Layer 5 of a small transformer language model trained on English Wikipedia (16 layers, counted from 0, width 128).
A neuron adds its activation times its output weights to the MLP's output. To switch it off is to set its activation to zero at one token and run the rest of the model.
A neuron's activation on a vector x is GELU(weights . x + bias), where the dot is the dot product.

Input weights of the MLP neurons that the questions are about. A number n stands for n times 0.0069.
n87 (bias -0.033): -48 14 23 -2 -16 -17 -8 -21 10 3 9 23 34 4 16 8 3 -33 -29 7 -10 -2 -11 54 7 -51 -29 -31 -5 -17 20 73 53 -19 -19 -23 5 -28 13 -7 -31 -13 20 2 16 60 4 -10 7 0 -8 -21 7 25 -13 56 29 31 10 -22 36 51 -31 -39 4 29 -13 4 -2 9 26 -5 1 17 -32 11 13 -18 -27 50 20 -50 14 21 -7 -21 -30 28 -39 24 10 23 4 39 -13 -8 18 0 -60 12 -14 15 -3 -18 -26 -63 10 -24 -28 -24 -4 8 -17 18 -30 -5 9 -9 -13 1 -38 12 -11 -7 11 16 20 1
n155 (bias -0.124): -50 -32 6 -26 66 -12 -21 13 -25 10 -24 -14 38 0 44 12 10 -29 -9 38 -8 -26 27 5 -3 18 19 -3 2 -14 -11 -2 -29 8 1 4 26 -14 -9 8 3 19 6 4 -17 10 4 26 -18 38 6 -8 24 24 5 -8 10 -22 2 30 -54 -4 -38 -26 1 -2 -12 -1 -13 18 -7 -9 -1 9 -10 -5 20 -31 0 0 -32 38 -1 -19 22 -8 -25 15 -9 8 -1 26 -2 13 5 16 -15 -35 -44 5 -2 23 26 17 17 -11 -29 10 -11 -65 -11 8 43 24 4 8 2 46 -18 -21 16 17 36 -10 -6 -6 -27 -8
n176 (bias -0.109): 15 1 -11 -14 -1 -47 -27 -1 -1 -33 24 21 15 -8 3 -38 2 -28 -1 -7 31 8 3 41 59 -34 -18 -1 3 -5 -10 11 -20 30 19 -16 -13 4 -19 -26 -39 16 11 -16 42 -14 25 -14 50 15 5 -46 -31 12 -44 -15 -4 35 25 -21 -20 -4 41 -8 -28 10 -15 -6 24 -23 -31 4 8 40 -6 21 22 4 -22 -39 12 5 -20 -1 3 -4 -12 17 -7 -17 6 9 -6 -4 18 9 -5 -15 17 -5 1 16 -22 -8 29 -47 8 22 -13 -27 2 -7 68 29 41 21 -15 17 25 -27 4 -8 1 -29 24 19 15 5
n211 (bias -0.014): -34 -1 2 -39 -27 -15 -14 -25 -9 61 10 26 9 -23 10 -10 10 14 -22 6 24 6 23 -15 7 -33 33 -5 17 4 -16 16 -45 7 -5 -45 -11 -16 20 8 18 -10 -14 43 -28 -15 1 -12 -2 3 12 -25 4 11 -7 49 -5 17 -11 13 7 5 6 -5 7 4 -1 -53 -6 25 -5 -24 -13 10 -11 14 -14 -17 -40 -8 35 2 -13 1 -16 -28 -11 -2 18 1 2 -34 -7 20 -5 -16 8 66 3 -24 -20 -5 5 -39 14 -3 2 6 40 -22 2 9 9 1 6 -19 25 45 -32 8 -15 -10 16 16 6 7 -8 32
n216 (bias -0.048): -43 -7 -4 28 -1 -36 -19 -15 -5 14 -4 -18 -5 4 11 -1 36 -13 -33 18 9 15 8 25 30 -8 7 -15 9 -14 -8 -7 -19 -16 7 37 26 13 -7 38 -32 -15 25 26 16 -10 22 52 -6 -25 1 9 -26 10 -33 -29 -22 -11 -9 -21 13 37 33 -21 -10 37 21 -25 12 -1 -28 -36 39 11 23 46 -1 -43 -13 0 -12 -1 -31 6 -10 1 -31 -17 8 -12 6 3 4 -14 -16 3 -7 -21 -12 29 14 -16 18 20 -12 -45 8 -4 -4 27 4 27 22 31 -7 40 -4 -7 -4 -22 -37 -3 -15 -21 31 -19 -15 14
n324 (bias -0.088): 14 -83 -4 6 -23 -7 -66 14 -34 -32 5 1 -23 43 -10 4 7 -4 26 -49 3 -34 2 55 -2 2 -44 -18 17 39 25 36 -24 16 31 -15 44 -66 0 22 8 -22 -12 -23 -21 15 6 -40 -69 3 16 -7 1 44 -19 33 16 11 -11 19 0 8 -27 4 -64 -2 34 7 -33 43 -60 -9 10 -13 -34 -20 69 -23 6 19 -11 -16 -1 -44 33 2 38 6 4 28 2 -13 -8 20 -46 30 26 -31 33 19 17 69 -11 -53 -3 -1 10 5 -5 -23 20 15 10 12 18 -10 -56 -19 27 39 -11 33 1 30 -12 20 13 2
n332 (bias -0.034): -31 2 -23 15 -26 -12 23 17 -46 22 -20 -22 -24 -51 8 14 -1 -11 -20 19 37 12 27 -12 29 9 5 15 -17 -5 -41 -10 -10 13 32 26 35 -10 -22 10 5 -20 17 -28 -39 4 3 -5 -1 20 -38 -16 -30 11 -32 31 -18 -37 -39 54 12 36 14 18 -28 18 18 23 4 -20 27 0 35 11 4 30 -20 7 -2 2 -9 -18 34 -8 -9 7 15 -10 13 13 3 17 7 32 33 -2 1 1 -4 9 23 -33 19 -21 -60 -5 13 33 -18 -18 -18 -11 -5 45 -19 26 3 -18 -4 -43 -30 -48 -20 11 34 27 0 14
n344 (bias -0.104): 15 0 49 -14 3 27 -5 -48 -19 38 -25 10 -24 -5 13 -16 -19 7 29 -20 -27 -33 13 -26 -7 -2 -1 -25 13 -1 11 -15 -41 -22 31 6 -9 -24 0 20 -28 5 -32 45 -19 68 20 10 -33 -20 -3 11 -15 -28 -7 -12 37 -3 18 3 -1 -47 13 -14 1 -22 -26 -17 -49 25 1 12 24 55 -30 29 30 -4 8 26 15 -3 6 13 -6 -59 -4 5 15 10 -12 3 16 3 -27 1 -20 15 -3 17 -25 -9 -29 52 16 -32 65 3 3 -21 -19 -13 18 12 10 3 3 -34 6 -11 37 60 0 -8 14 -12 8 -24
n388 (bias 0.056): 37 -11 -29 27 -38 -20 -41 23 4 -3 -1 -5 4 22 -33 -2 -25 -50 15 28 -2 2 35 0 -13 -4 7 -3 12 -41 77 -50 9 -7 -15 -9 56 -4 13 -2 -94 11 5 4 37 -14 -12 -27 13 6 27 35 7 -13 10 28 -29 -15 15 -35 -1 -1 -23 15 -4 33 -1 1 -28 -8 15 13 -11 14 34 30 -1 -17 -6 17 -16 43 -25 7 8 9 -51 22 13 -46 -24 -14 -29 -22 17 22 19 -15 -14 -4 13 20 2 17 4 -11 -6 43 12 -7 -26 12 -5 12 31 -11 -27 -22 8 -1 47 93 -5 -8 -41 3 -7 -20
n422 (bias -0.040): 9 -21 -5 20 29 -25 34 -20 17 15 2 15 11 -5 -1 -21 53 1 -25 0 26 -16 -6 20 -31 23 -4 12 4 -18 -36 -25 -31 -14 19 -57 21 -42 -31 -23 8 7 -18 -56 -24 12 19 -22 30 -1 56 -32 27 8 28 32 10 -23 -14 -20 7 -18 -58 14 4 31 -4 5 19 8 -6 -21 4 43 -38 32 -33 3 -2 36 5 34 -2 -9 9 11 -1 29 -6 27 -7 -47 -8 1 0 23 25 36 50 -21 -32 6 -20 -22 -33 1 -19 -61 45 -6 11 20 50 23 23 -9 34 -2 -46 -22 -18 -14 24 -16 60 -14 6 -15
n462 (bias -0.110): -31 -56 38 12 35 37 19 17 -21 24 -1 -45 -16 -16 24 3 34 14 -9 17 -8 -13 -23 35 27 -29 4 -11 19 20 -11 -36 -29 25 -17 20 -29 10 -24 44 -34 32 -20 29 -26 33 34 12 22 -38 17 -35 12 25 -17 -25 14 -34 -34 31 -11 13 -10 7 -7 -23 21 -13 16 -19 -45 26 -21 -23 20 -4 -1 14 -27 -12 -23 -9 43 -59 23 -8 49 -3 9 11 63 -20 10 4 26 1 -2 11 12 9 -57 -16 -20 18 3 48 -35 -10 -7 25 23 -34 -1 -32 13 19 -3 -12 -21 7 -27 -42 14 -22 -14 -18 -11 -35

Output weights of the MLP neurons that the questions are about. A number n stands for n times 0.0023.
n87: 22 -33 16 5 -6 27 -4 3 16 10 -11 62 -42 27 26 -17 17 -9 -5 -2 28 9 40 44 36 -1 -20 -18 -18 -32 -32 36 -41 -14 14 9 24 -26 17 2 0 28 18 -25 -59 48 -16 37 -31 29 -37 -17 16 -39 36 -26 28 -35 42 14 44 -40 -22 -34 -43 7 -30 -8 10 -16 -18 -8 31 -8 -6 30 -85 40 -2 30 3 -21 -35 -1 -28 -55 -66 -5 7 18 3 47 -21 17 -6 -21 -4 21 -24 24 36 -7 12 -8 7 -49 5 55 -10 -6 -31 47 -3 30 27 20 -25 6 -28 -68 -24 12 24 11 26 -4 36 -4
n155: -3 23 23 -13 28 2 50 -27 28 -4 9 -43 30 -2 2 36 16 38 -4 25 -39 13 13 -30 3 -21 25 27 -16 -41 -25 9 -40 -16 18 -26 -13 13 -23 -17 9 -47 -11 -13 -3 -19 12 5 -19 -6 -16 12 25 20 16 20 6 -17 19 66 -54 -4 6 -8 30 -10 61 10 15 -36 12 9 6 -24 18 3 16 -39 18 17 6 34 -6 -52 -53 12 -51 -1 -8 10 -22 32 5 22 -18 20 -20 3 34 19 -2 38 -12 13 17 15 -39 4 -44 -9 18 4 10 -28 -32 -5 -8 -9 -57 21 50 24 -19 -79 19 -1 -2 -15
n176: -13 -14 -22 -13 -35 -28 -30 33 23 -22 12 -24 33 8 -30 -48 41 -14 1 -14 -15 20 7 58 32 -18 -59 14 27 -17 -11 32 -8 3 5 5 -8 20 -30 44 -34 -9 -47 -15 -68 30 28 7 3 -1 -7 20 23 -16 1 -44 -63 21 -29 5 -32 26 24 -45 -17 38 60 20 27 1 -38 21 -21 9 7 12 -13 -29 -5 -3 62 -43 -35 5 1 39 13 1 44 -27 -31 -15 -12 14 -4 -4 30 -11 45 8 19 22 -33 17 -1 -19 -5 -21 22 -9 12 65 -20 -28 16 -13 -2 58 -20 16 5 22 -12 26 8 30 -18 -10
n211: -28 1 -22 3 1 -25 4 -22 25 10 -12 -26 -7 14 -44 6 -11 -23 4 29 11 -41 33 1 -2 -16 -1 1 -29 -2 -29 25 39 -24 -19 -17 -46 1 1 -16 -27 23 30 -8 8 16 -39 14 -20 -44 24 -1 27 4 -16 -7 27 14 10 15 -4 27 5 -23 -4 12 17 -18 0 -16 -26 23 -15 -9 -46 -4 4 23 -28 -15 -38 -21 -21 19 47 12 9 11 24 15 18 22 13 26 11 -11 9 -33 -13 -5 1 2 3 37 25 -22 -10 43 2 22 34 33 22 -37 -7 -20 51 49 -8 -6 -15 -9 12 -15 -18 8 25 3
n216: 20 -22 10 19 8 3 33 28 13 54 5 -61 -13 3 -4 4 -6 15 6 -25 5 -74 -1 39 10 20 27 33 -3 -3 -10 3 -2 43 -35 -10 -7 14 4 5 -6 19 41 8 -2 40 6 26 24 18 34 -20 -38 -6 11 6 -38 6 -4 15 18 22 -9 -19 -13 -36 3 17 -35 -32 -54 -17 -3 4 -17 15 4 -26 -22 -11 22 12 -12 -22 -7 19 -33 17 12 18 -34 20 9 30 -24 -15 -50 -30 -23 -4 -5 -14 1 -21 5 -5 0 36 -8 2 -30 -3 9 4 -34 -30 32 -20 -6 25 17 30 -20 -3 -2 23 38 17
n324: -41 28 -81 7 28 3 53 -2 26 -10 7 -13 10 -12 -15 27 28 -32 36 -3 -2 20 4 -12 -44 43 -8 12 26 -21 -17 -50 3 -20 -9 30 14 16 -70 -36 55 62 12 -4 -13 14 -21 -34 23 12 40 2 -37 14 -33 -30 22 44 -26 -7 -96 -12 -8 -13 -33 63 -61 -38 -8 12 7 -10 -28 45 -13 6 6 -31 32 15 4 -51 -34 56 -1 2 11 0 -4 -1 80 36 22 24 29 -29 32 -46 -73 56 -6 -44 92 -2 11 -35 3 -12 4 42 22 -17 -7 -58 0 -18 -64 8 -1 -34 49 -5 34 10 22 -39 12 20
n332: 16 -20 7 -21 -24 -38 6 -20 -9 9 5 -10 -6 38 -32 -20 -48 -36 -8 37 8 7 21 29 -22 -26 -4 45 30 67 12 -27 2 20 -22 -34 -15 6 7 -21 5 -20 20 15 23 -5 25 7 37 35 30 32 6 22 2 -37 0 -16 18 -9 -11 8 -13 -42 30 14 -21 55 -20 -14 1 -13 3 9 2 10 -19 -21 29 68 -27 2 5 18 17 15 -42 33 -5 22 21 -15 -28 29 -27 -4 18 -19 16 -27 -42 34 -13 -16 15 -27 -12 4 19 -20 -13 10 26 16 -14 -50 -39 -37 -18 -4 -11 -12 39 -8 -4 25 -8 8
n344: 1 7 52 -1 -5 -15 -29 10 -39 15 10 -9 -10 -9 -19 -47 4 10 -21 8 -11 -8 18 35 -20 -6 20 41 17 -5 -8 11 -38 7 34 52 -30 -56 -1 -23 26 -18 58 -4 16 24 2 -30 25 -44 -62 -25 17 -35 -9 -43 -8 27 11 3 4 -23 15 32 9 0 -12 35 8 40 -23 -6 39 -39 30 -5 -11 18 -42 38 4 -31 -17 -29 24 -23 -16 26 -12 6 13 1 10 -9 -2 24 -12 10 55 -15 7 18 41 -49 -47 1 -11 -22 -6 -15 -5 34 -9 25 16 -13 18 13 5 -9 1 -31 -13 21 -16 17 13 5
n388: -27 25 -11 -33 12 14 44 -2 17 28 19 3 -51 7 23 24 17 10 -39 42 6 20 -24 -3 54 43 -42 17 -8 -7 -21 5 34 3 40 3 -57 -12 -41 49 30 -2 20 -4 -27 37 12 12 30 17 19 45 23 23 -12 -16 32 -32 -2 2 -6 12 65 -45 26 -19 30 -36 -4 22 -47 -9 -41 -25 -45 12 -40 -47 24 3 -31 -26 11 -32 -6 20 25 -31 -17 25 14 48 28 4 30 -51 0 -3 -2 24 5 -18 -10 4 7 -35 7 -34 -2 2 -2 22 -25 -27 14 -14 -2 37 33 -37 -13 -85 3 -21 -7 -75 37 2
n422: -40 -10 -10 -19 -39 65 37 4 33 26 4 -20 -14 26 6 -22 -2 -18 3 -29 -2 -8 23 -33 21 -21 15 -3 -55 -47 -14 0 7 20 -24 27 -4 57 -1 7 32 -9 3 -20 -25 18 -37 23 26 -33 -24 52 -1 -56 -13 -37 -4 -12 62 30 31 20 69 3 9 -10 -41 -8 -4 -47 13 27 11 -47 17 -15 61 11 30 -39 38 -26 -16 43 8 9 19 -16 5 15 11 50 9 -31 10 -59 -53 29 -33 12 22 -4 32 23 -35 5 10 67 -26 -27 5 20 -50 -10 -16 1 -40 16 27 -39 7 -58 -7 -23 -58 11 37 95
n462: 13 -13 -10 21 14 20 -16 37 17 24 -19 -17 -22 -9 6 28 -3 -32 0 -27 49 -2 -4 0 44 18 58 -18 0 -16 -29 -27 -16 24 -15 -22 20 14 -24 -32 41 -28 58 4 -28 -14 10 1 -6 8 -67 -24 18 23 -33 -15 -26 -69 -32 6 12 -1 34 -25 -23 41 -36 56 -18 26 31 -23 11 24 22 25 3 50 1 -54 23 -4 -10 -17 -45 10 5 -29 16 5 36 23 -10 -21 -52 -22 -30 -25 12 16 51 12 -11 9 -58 38 -66 -7 61 -9 42 33 -2 7 29 6 -76 19 40 -31 7 35 -21 15 -40 22 -5 -20

Each question names a token from some text and the token that comes next. It shows the vector x that enters the MLP there. A number n stands for n times 0.059.

Then comes g, the gradient of the next token's log-probability with respect to the MLP's output, scaled to length 1. A neuron's effect is roughly proportional to its activation times (output weights . g). A number n stands for n times 0.0036.

"for ", then "many "
x: -15 29 -16 0 2 -4 -3 -23 13 34 -7 -4 -14 15 -1 13 19 -8 2 -43 5 23 4 -19 -15 16 9 21 26 6 6 8 13 -33 7 -35 -21 -6 25 6 6 16 -17 -47 -18 9 -11 -21 0 0 -2 -13 25 49 -3 -2 -12 -2 28 1 14 31 -2 -5 6 36 -7 12 19 9 20 8 0 -12 15 0 5 -4 10 -5 8 -40 -25 -24 3 -23 9 -5 34 7 -48 21 -30 16 -16 2 -21 -41 23 11 15 -8 2 28 0 21 -25 -40 -3 -1 -43 22 7 -37 14 -40 -12 -3 29 46 8 -42 2 29 32 -20 18 51
g: 6 -57 31 1 25 6 19 -3 31 -17 -16 -14 20 5 71 7 -29 -3 7 -49 5 10 -28 14 32 14 -26 28 -39 38 -2 -25 42 23 25 -15 -53 -22 -53 20 -22 -9 23 36 -12 23 40 34 20 -13 15 28 -7 29 18 -17 -32 5 10 -29 -28 -37 13 33 1 -26 5 -15 40 -12 5 13 6 -25 -6 5 -32 23 -16 -13 -17 -15 14 -29 -28 12 10 -6 5 -40 -10 8 -41 -10 1 11 -6 22 24 -30 30 -47 -32 31 46 -15 -17 22 21 -13 -22 -16 -13 7 15 4 19 7 15 12 -20 -10 -30 35 -18 -28 0 41
Which neuron, switched off, raises the next token's probability most? n324

"ist", then "ed "
x: 2 2 -5 -8 12 -24 30 -18 -7 39 -17 -10 -15 3 23 -4 4 21 13 -10 25 39 -12 -11 10 -7 9 19 -1 9 25 31 6 -33 25 -9 -27 -15 45 6 -8 37 -7 -42 -36 27 -10 -11 17 27 13 11 31 28 -20 2 -23 3 32 -5 -7 36 -15 21 17 16 14 -17 12 1 12 16 9 -13 34 9 -14 3 -8 -10 -8 -28 -33 -16 13 -32 6 -11 -24 34 -44 23 -7 22 -9 -19 1 -61 18 16 15 -35 2 38 28 -15 -53 -27 -23 -4 -37 16 -1 -41 -6 32 -23 -7 2 13 -9 -13 -18 20 5 -8 13 46
g: 52 -28 2 -9 -4 14 59 -25 5 25 -5 5 22 -24 -29 -34 0 -35 19 19 2 18 -20 1 -24 -42 30 17 -20 21 -13 2 31 -32 6 -12 15 5 -26 26 -28 24 -28 -12 -3 46 -37 22 13 -26 -3 48 -1 -11 3 -9 -6 -1 -1 -52 20 11 11 6 6 -18 16 15 -2 -29 25 28 7 -1 2 -20 -8 -29 30 37 -41 5 12 -5 -22 22 15 -1 54 -33 43 -32 -4 46 50 -8 -35 -55 13 -6 -12 -25 8 3 -18 -2 6 -13 -27 -49 18 17 19 -4 -8 -41 -19 3 10 -23 24 -3 15 15 66 15 -36 -13
Which neuron, switched off, raises the next token's probability most? n87

"c", then "ut"
x: -17 6 2 -7 16 2 -15 -17 29 36 11 -11 -1 17 10 18 10 15 -10 2 19 32 -1 -47 -11 -9 25 40 33 21 16 9 3 -34 14 -13 -28 3 8 16 5 -1 -6 -46 -33 20 -11 -12 0 20 -20 -14 39 29 -6 13 -10 -2 42 -5 10 26 13 -14 17 7 8 3 1 -21 1 10 -16 -18 -11 -7 -1 -5 48 -2 -7 -23 -31 -33 22 -12 17 -20 1 3 -52 50 -20 20 -2 -5 -36 -61 11 15 8 -6 -7 29 38 2 -33 -39 -25 -5 -39 8 22 -56 6 4 -20 3 -1 37 2 -12 10 7 4 -13 12 23
g: 27 21 32 11 9 -18 12 -14 15 -7 8 2 10 7 -30 -7 39 -46 -17 4 -2 -10 -21 -7 43 -31 40 60 -38 -1 -2 -54 -8 -9 36 18 -10 16 13 4 -11 -32 -20 37 -26 -32 -9 -15 10 18 5 9 15 33 35 -2 -36 18 33 17 -36 -19 3 -13 12 -25 -42 -10 -25 -18 8 30 36 35 23 5 -12 15 12 30 -20 15 4 18 -48 -31 -8 -22 24 -1 -24 43 -13 -47 0 -42 -7 1 -16 6 29 17 -11 30 -9 20 -11 5 14 22 -54 -33 22 -9 69 -33 -26 14 5 -32 -9 3 46 7 -27 -18 -15 -3
Which neuron, switched off, lowers the next token's probability most? n155

". ", then "The "
x: 2 19 4 2 27 -2 -8 -17 22 43 -1 -20 -3 14 2 4 17 -4 -3 -36 20 18 6 -13 -3 13 14 33 14 23 10 -8 1 -48 10 -23 -24 21 32 -21 21 11 -29 -41 -13 19 -15 -12 30 26 8 11 25 15 4 -8 -40 -16 46 -11 19 32 1 12 6 11 29 13 6 3 4 22 -9 0 23 7 -27 13 28 -1 16 -25 -23 -39 14 -9 3 5 30 26 -46 25 -41 19 -18 -13 -15 -41 11 -17 1 -32 -2 28 28 12 -15 -54 -1 -4 -36 22 17 -15 -12 -2 -2 -14 0 -4 -12 -41 -18 1 24 -17 -10 14
g: -20 -13 14 7 28 -16 -17 -12 21 67 -38 14 -22 25 -40 -30 -5 14 11 -1 -17 59 25 43 11 6 -15 9 1 24 -49 7 6 32 1 6 1 -48 14 -40 26 44 -12 -4 7 12 21 41 -8 2 -17 -18 -11 -43 5 -19 -31 -18 28 -4 32 5 -36 -35 1 -11 -20 19 27 1 -26 -46 -13 -25 -4 -19 36 37 22 -31 15 24 -29 7 5 -7 11 12 -16 -26 -61 -14 -3 -13 40 38 42 23 -30 -3 11 24 -1 11 -9 25 -22 -44 -17 -5 16 4 -9 -22 -12 -19 -3 4 10 6 -30 -15 30 50 -13 -22 35 26
Which neuron, switched off, lowers the next token's probability most? n422

"n", then "et"
x: -3 21 11 -2 15 -2 2 -24 15 41 32 -10 -4 15 2 10 4 17 -7 -20 26 29 -15 -42 -1 -11 9 27 16 16 29 14 14 -23 24 -20 -30 -27 27 -2 15 1 -13 -53 -6 13 -7 -26 9 25 -1 -8 11 24 -5 -18 -22 3 63 -4 -11 11 21 -22 -6 22 -18 -17 19 6 15 26 -15 17 2 -6 -31 0 45 -16 20 -23 -20 -41 3 -9 5 -22 6 3 -49 47 -23 -15 -8 -6 -14 -43 17 11 -1 -8 -12 26 17 3 -35 -38 -12 13 -41 -6 11 -34 0 14 -25 5 22 12 6 -13 8 41 21 -28 32 39
g: 34 25 12 -3 -37 -4 38 45 11 26 -29 36 -5 -8 -21 -22 31 20 9 12 2 -22 4 18 22 -8 -30 35 -44 -19 0 -10 0 -24 15 -43 -15 2 -21 16 -2 -18 -1 10 -27 -3 -4 37 -18 -16 -12 15 8 10 35 7 -8 -45 27 -3 -44 -5 11 -40 36 -46 39 23 48 -38 -18 23 -9 -13 -13 -25 -12 10 -5 2 15 4 11 -64 -20 -3 11 20 19 42 7 40 -37 -18 -27 -16 25 -14 22 11 45 -22 2 23 -37 -56 11 -7 -15 11 12 -31 41 23 -9 -16 51 3 -21 17 2 11 38 -24 2 -40 14 -19
Which neuron, switched off, lowers the next token's probability most? n176

"J", then "ean "
x: 14 14 -1 -8 22 -32 -17 -12 30 44 3 -14 14 2 14 -4 18 5 12 -36 9 27 -19 -52 10 15 12 21 9 -1 20 -11 42 -33 31 -13 -18 27 23 -6 -26 36 -3 -51 -31 10 -20 -24 3 12 15 13 24 15 -9 -3 -15 -1 36 27 -20 40 1 -8 5 7 32 7 13 11 4 8 1 -8 -9 3 -23 -6 5 -3 9 -27 -8 -58 25 -15 -5 -1 35 6 -33 30 -22 14 -3 -36 -4 -42 4 -19 -2 -25 10 38 40 15 -29 -25 -11 -2 -37 13 12 -31 -8 -9 -13 -10 1 6 8 -13 5 9 8 -6 4 46
g: 12 19 7 -56 7 -6 -8 -13 21 0 -43 39 -33 -26 -15 -12 14 -57 37 -12 14 -12 -13 26 35 -11 -29 10 -7 3 -22 -3 -9 51 -11 -11 -52 5 -7 -30 30 -33 7 -31 10 -8 -3 -24 23 4 2 5 -12 30 12 31 2 8 -1 -17 6 -22 -12 35 -30 47 13 -4 -13 14 -26 -23 4 5 20 6 27 9 4 -43 -51 -37 -10 -22 47 -13 -2 -6 23 8 20 16 27 24 24 44 -36 -4 -4 -26 16 -78 -7 43 37 -7 37 24 8 -10 -5 -1 23 5 0 -8 -1 45 12 14 -51 0 42 32 -18 -10 -11 -2
Which neuron, switched off, raises the next token's probability most? n155

"fin", then "al"
x: -7 26 -1 3 -11 -5 -14 -29 12 38 11 2 -17 12 34 1 8 4 -37 -34 13 53 9 -29 -4 16 13 53 24 22 13 4 -8 -22 16 -50 -14 -9 18 17 18 11 8 -27 -5 15 -13 -12 4 6 2 -9 9 56 0 -15 -20 6 39 2 12 19 2 -10 11 15 -4 -1 -18 11 15 5 25 -25 10 5 -20 -4 -6 -33 9 -29 -41 -43 10 -17 6 1 20 6 -53 35 -25 36 11 3 -30 -45 15 19 20 -38 -6 47 -2 19 -44 -46 -16 -2 -38 -3 2 -59 16 9 -6 -11 8 34 18 -3 -14 31 -2 -24 -12 40
g: 8 19 1 4 2 -11 9 44 -18 -70 16 -49 8 -32 -18 7 -2 2 -1 10 -23 35 -40 -24 -5 -50 -1 17 31 4 8 -11 11 -32 2 -22 36 21 -54 2 28 19 16 -12 -68 9 8 -11 49 40 9 -31 22 -30 -3 -27 -2 29 -22 4 12 24 -12 -42 -9 23 22 44 19 25 -11 -3 20 -7 -10 12 1 48 -22 -10 -19 28 4 1 57 -7 -15 11 -20 -23 3 -5 -7 -27 10 34 -25 -13 7 27 -17 -7 -43 -34 -35 7 -17 31 -14 -31 1 -23 -28 22 -3 -2 23 5 -3 38 -7 -9 58 -4 34 10 18 22
Which neuron, switched off, raises the next token's probability most? n211

"ound", then "ly "
x: 6 9 0 22 -1 -3 12 -13 -3 47 -33 -9 -6 -3 14 22 0 5 -15 -22 14 15 -5 -15 11 2 17 46 24 7 20 3 34 -23 27 -11 -25 10 43 -1 0 1 -7 -39 -25 24 3 -19 15 26 1 3 -16 -6 -15 -4 -50 -31 16 6 20 23 -8 8 -2 26 3 4 -5 -24 19 -11 14 -3 21 18 -10 -5 20 -11 -7 -47 -39 -28 0 -24 17 -7 14 5 -16 30 -12 22 -13 2 -4 -51 21 31 3 -45 13 33 15 3 -27 -44 -30 15 -39 0 -5 -75 29 20 -14 -13 12 29 0 4 -24 38 -8 -20 31 23
g: -25 6 24 41 -31 -5 8 -1 -21 -4 -43 -45 16 -1 -24 -17 -40 12 52 -6 -21 11 8 17 -26 0 11 11 -9 39 -11 27 -10 -9 -20 26 -34 -39 -34 22 42 6 -15 30 -46 -20 -18 32 18 25 -21 -16 -3 -8 3 29 35 -3 -27 -32 1 13 24 -19 -76 37 16 14 8 12 12 -14 -13 -18 6 -6 -29 1 31 37 -28 0 9 3 12 16 -29 -23 -2 10 36 2 19 15 -21 -17 5 -19 31 6 38 -26 -66 8 -26 23 38 45 10 33 -32 25 -17 19 -3 34 28 16 21 -18 -34 -12 -16 -19 8 -2 28 -30
Which neuron, switched off, lowers the next token's probability most? n332

"y", then "r"
x: 8 16 1 6 4 0 5 -9 6 43 -19 -17 -20 14 -9 10 18 7 -32 -6 16 39 -10 -33 35 5 20 10 19 14 27 4 -2 -30 24 -19 -34 -15 6 -15 1 18 -5 -47 -5 36 -6 9 -2 21 -22 12 8 22 -1 -12 -24 6 40 9 2 32 21 -6 -13 25 7 -3 15 -3 4 9 -3 -21 -16 13 -6 -4 17 -3 16 -11 -20 -39 7 -22 -14 -3 21 13 -36 34 -15 -10 -16 -6 -11 -60 26 -3 2 -9 8 51 23 -1 -34 -22 -23 14 -40 9 -9 -60 -9 22 -18 1 -10 38 5 -15 -9 43 8 -36 29 26
g: -25 -9 0 -51 -8 68 -7 8 -17 17 26 -7 -1 25 -7 16 26 -4 -1 14 11 13 4 7 -10 -5 3 13 29 -7 -43 -34 6 14 17 7 -5 57 9 -35 12 6 5 1 -21 -38 -12 -18 44 21 18 34 -9 -33 -12 49 -13 -3 -45 -16 -9 31 -60 38 20 7 15 20 -47 5 -52 -28 18 3 -9 -20 26 19 3 12 12 4 3 2 -8 -13 -11 -45 -24 13 -31 25 -1 19 16 -31 5 -8 -17 9 -8 -1 13 12 7 -13 -42 6 3 -7 31 27 -18 41 0 48 39 -33 -29 -22 -74 -29 16 39 -18 25 5 -16
Which neuron, switched off, lowers the next token's probability most? n216

"fore ", then "197"
x: -14 4 -7 -17 23 4 -14 -1 33 45 -11 1 -14 16 0 -13 -6 12 -31 -52 12 39 27 -11 1 -13 14 38 15 17 -2 2 12 -41 8 0 -9 -14 39 -21 -13 33 -15 -43 16 24 -1 -18 4 15 13 -5 15 34 4 -19 -15 -15 29 5 12 22 -2 -2 6 44 19 21 14 17 15 -1 19 -19 16 6 -24 12 -1 -5 5 -31 -42 -10 14 -10 27 -6 0 11 -42 15 -8 1 1 -16 -55 -27 37 -14 -11 -26 16 17 23 32 -24 -25 15 0 -48 8 20 -46 -10 -1 -8 10 8 20 11 -37 -22 1 6 -14 -9 -4
g: 6 52 -21 0 16 5 -25 8 -24 -4 -5 -39 -11 -8 25 1 -21 -28 2 -11 1 33 -31 -3 -12 11 31 -4 25 26 -44 4 -11 -29 20 -14 11 -19 -40 29 -16 -17 17 -5 -3 -8 50 4 34 8 -21 -12 -25 2 -51 -2 1 -21 -12 -47 -77 -13 1 45 7 14 40 -49 3 9 -40 -22 22 -23 0 -1 29 24 30 -14 8 14 22 34 -26 11 19 -27 -24 9 4 4 16 -31 -11 -25 15 22 -15 -11 -15 -61 52 4 16 -25 18 17 12 11 9 -4 -5 -4 6 -33 19 20 18 -2 21 22 52 -21 4 -4 44 62
Which neuron, switched off, lowers the next token's probability most? n422

"ab", then "a "
x: 0 20 17 15 4 -11 1 -1 21 52 -36 -10 -9 12 8 10 -4 0 5 -30 -10 20 4 -25 -18 -6 26 60 23 -4 21 3 14 -28 8 -17 -22 22 19 -5 -18 21 -21 -40 -25 18 -6 -10 -10 17 4 12 -4 7 -4 -2 -30 15 52 5 14 32 20 -20 -4 30 33 -7 -18 -9 8 -25 8 -3 8 -1 -27 -11 32 -13 1 -27 -12 -39 7 -22 1 -8 10 16 -26 33 -40 10 -8 4 -23 -49 13 10 30 -11 5 28 18 16 -53 -22 -1 14 -46 0 -7 -23 -2 47 -35 4 -6 13 -1 -2 -3 13 18 -12 1 51
g: -25 4 -11 2 18 -5 58 6 -41 -12 -17 -6 -56 -9 -2 -61 30 -38 35 16 -2 65 11 -13 -35 9 18 26 -34 2 24 23 -10 -7 -5 -7 -39 14 7 -31 10 -40 -28 10 -19 -34 -8 43 11 35 8 16 11 18 37 3 0 15 19 -9 22 31 -1 -8 -27 2 -9 9 -7 -28 24 -14 -5 -18 13 18 64 31 22 -9 21 20 -22 34 -16 -1 18 -16 -12 -24 -34 34 -35 34 -36 35 -4 -16 41 3 25 -11 14 17 -11 -18 3 -31 -40 0 -6 6 -16 12 -21 -39 -18 36 19 -38 -32 11 -17 21 -10 -24 -1 32
Which neuron, switched off, raises the next token's probability most? n216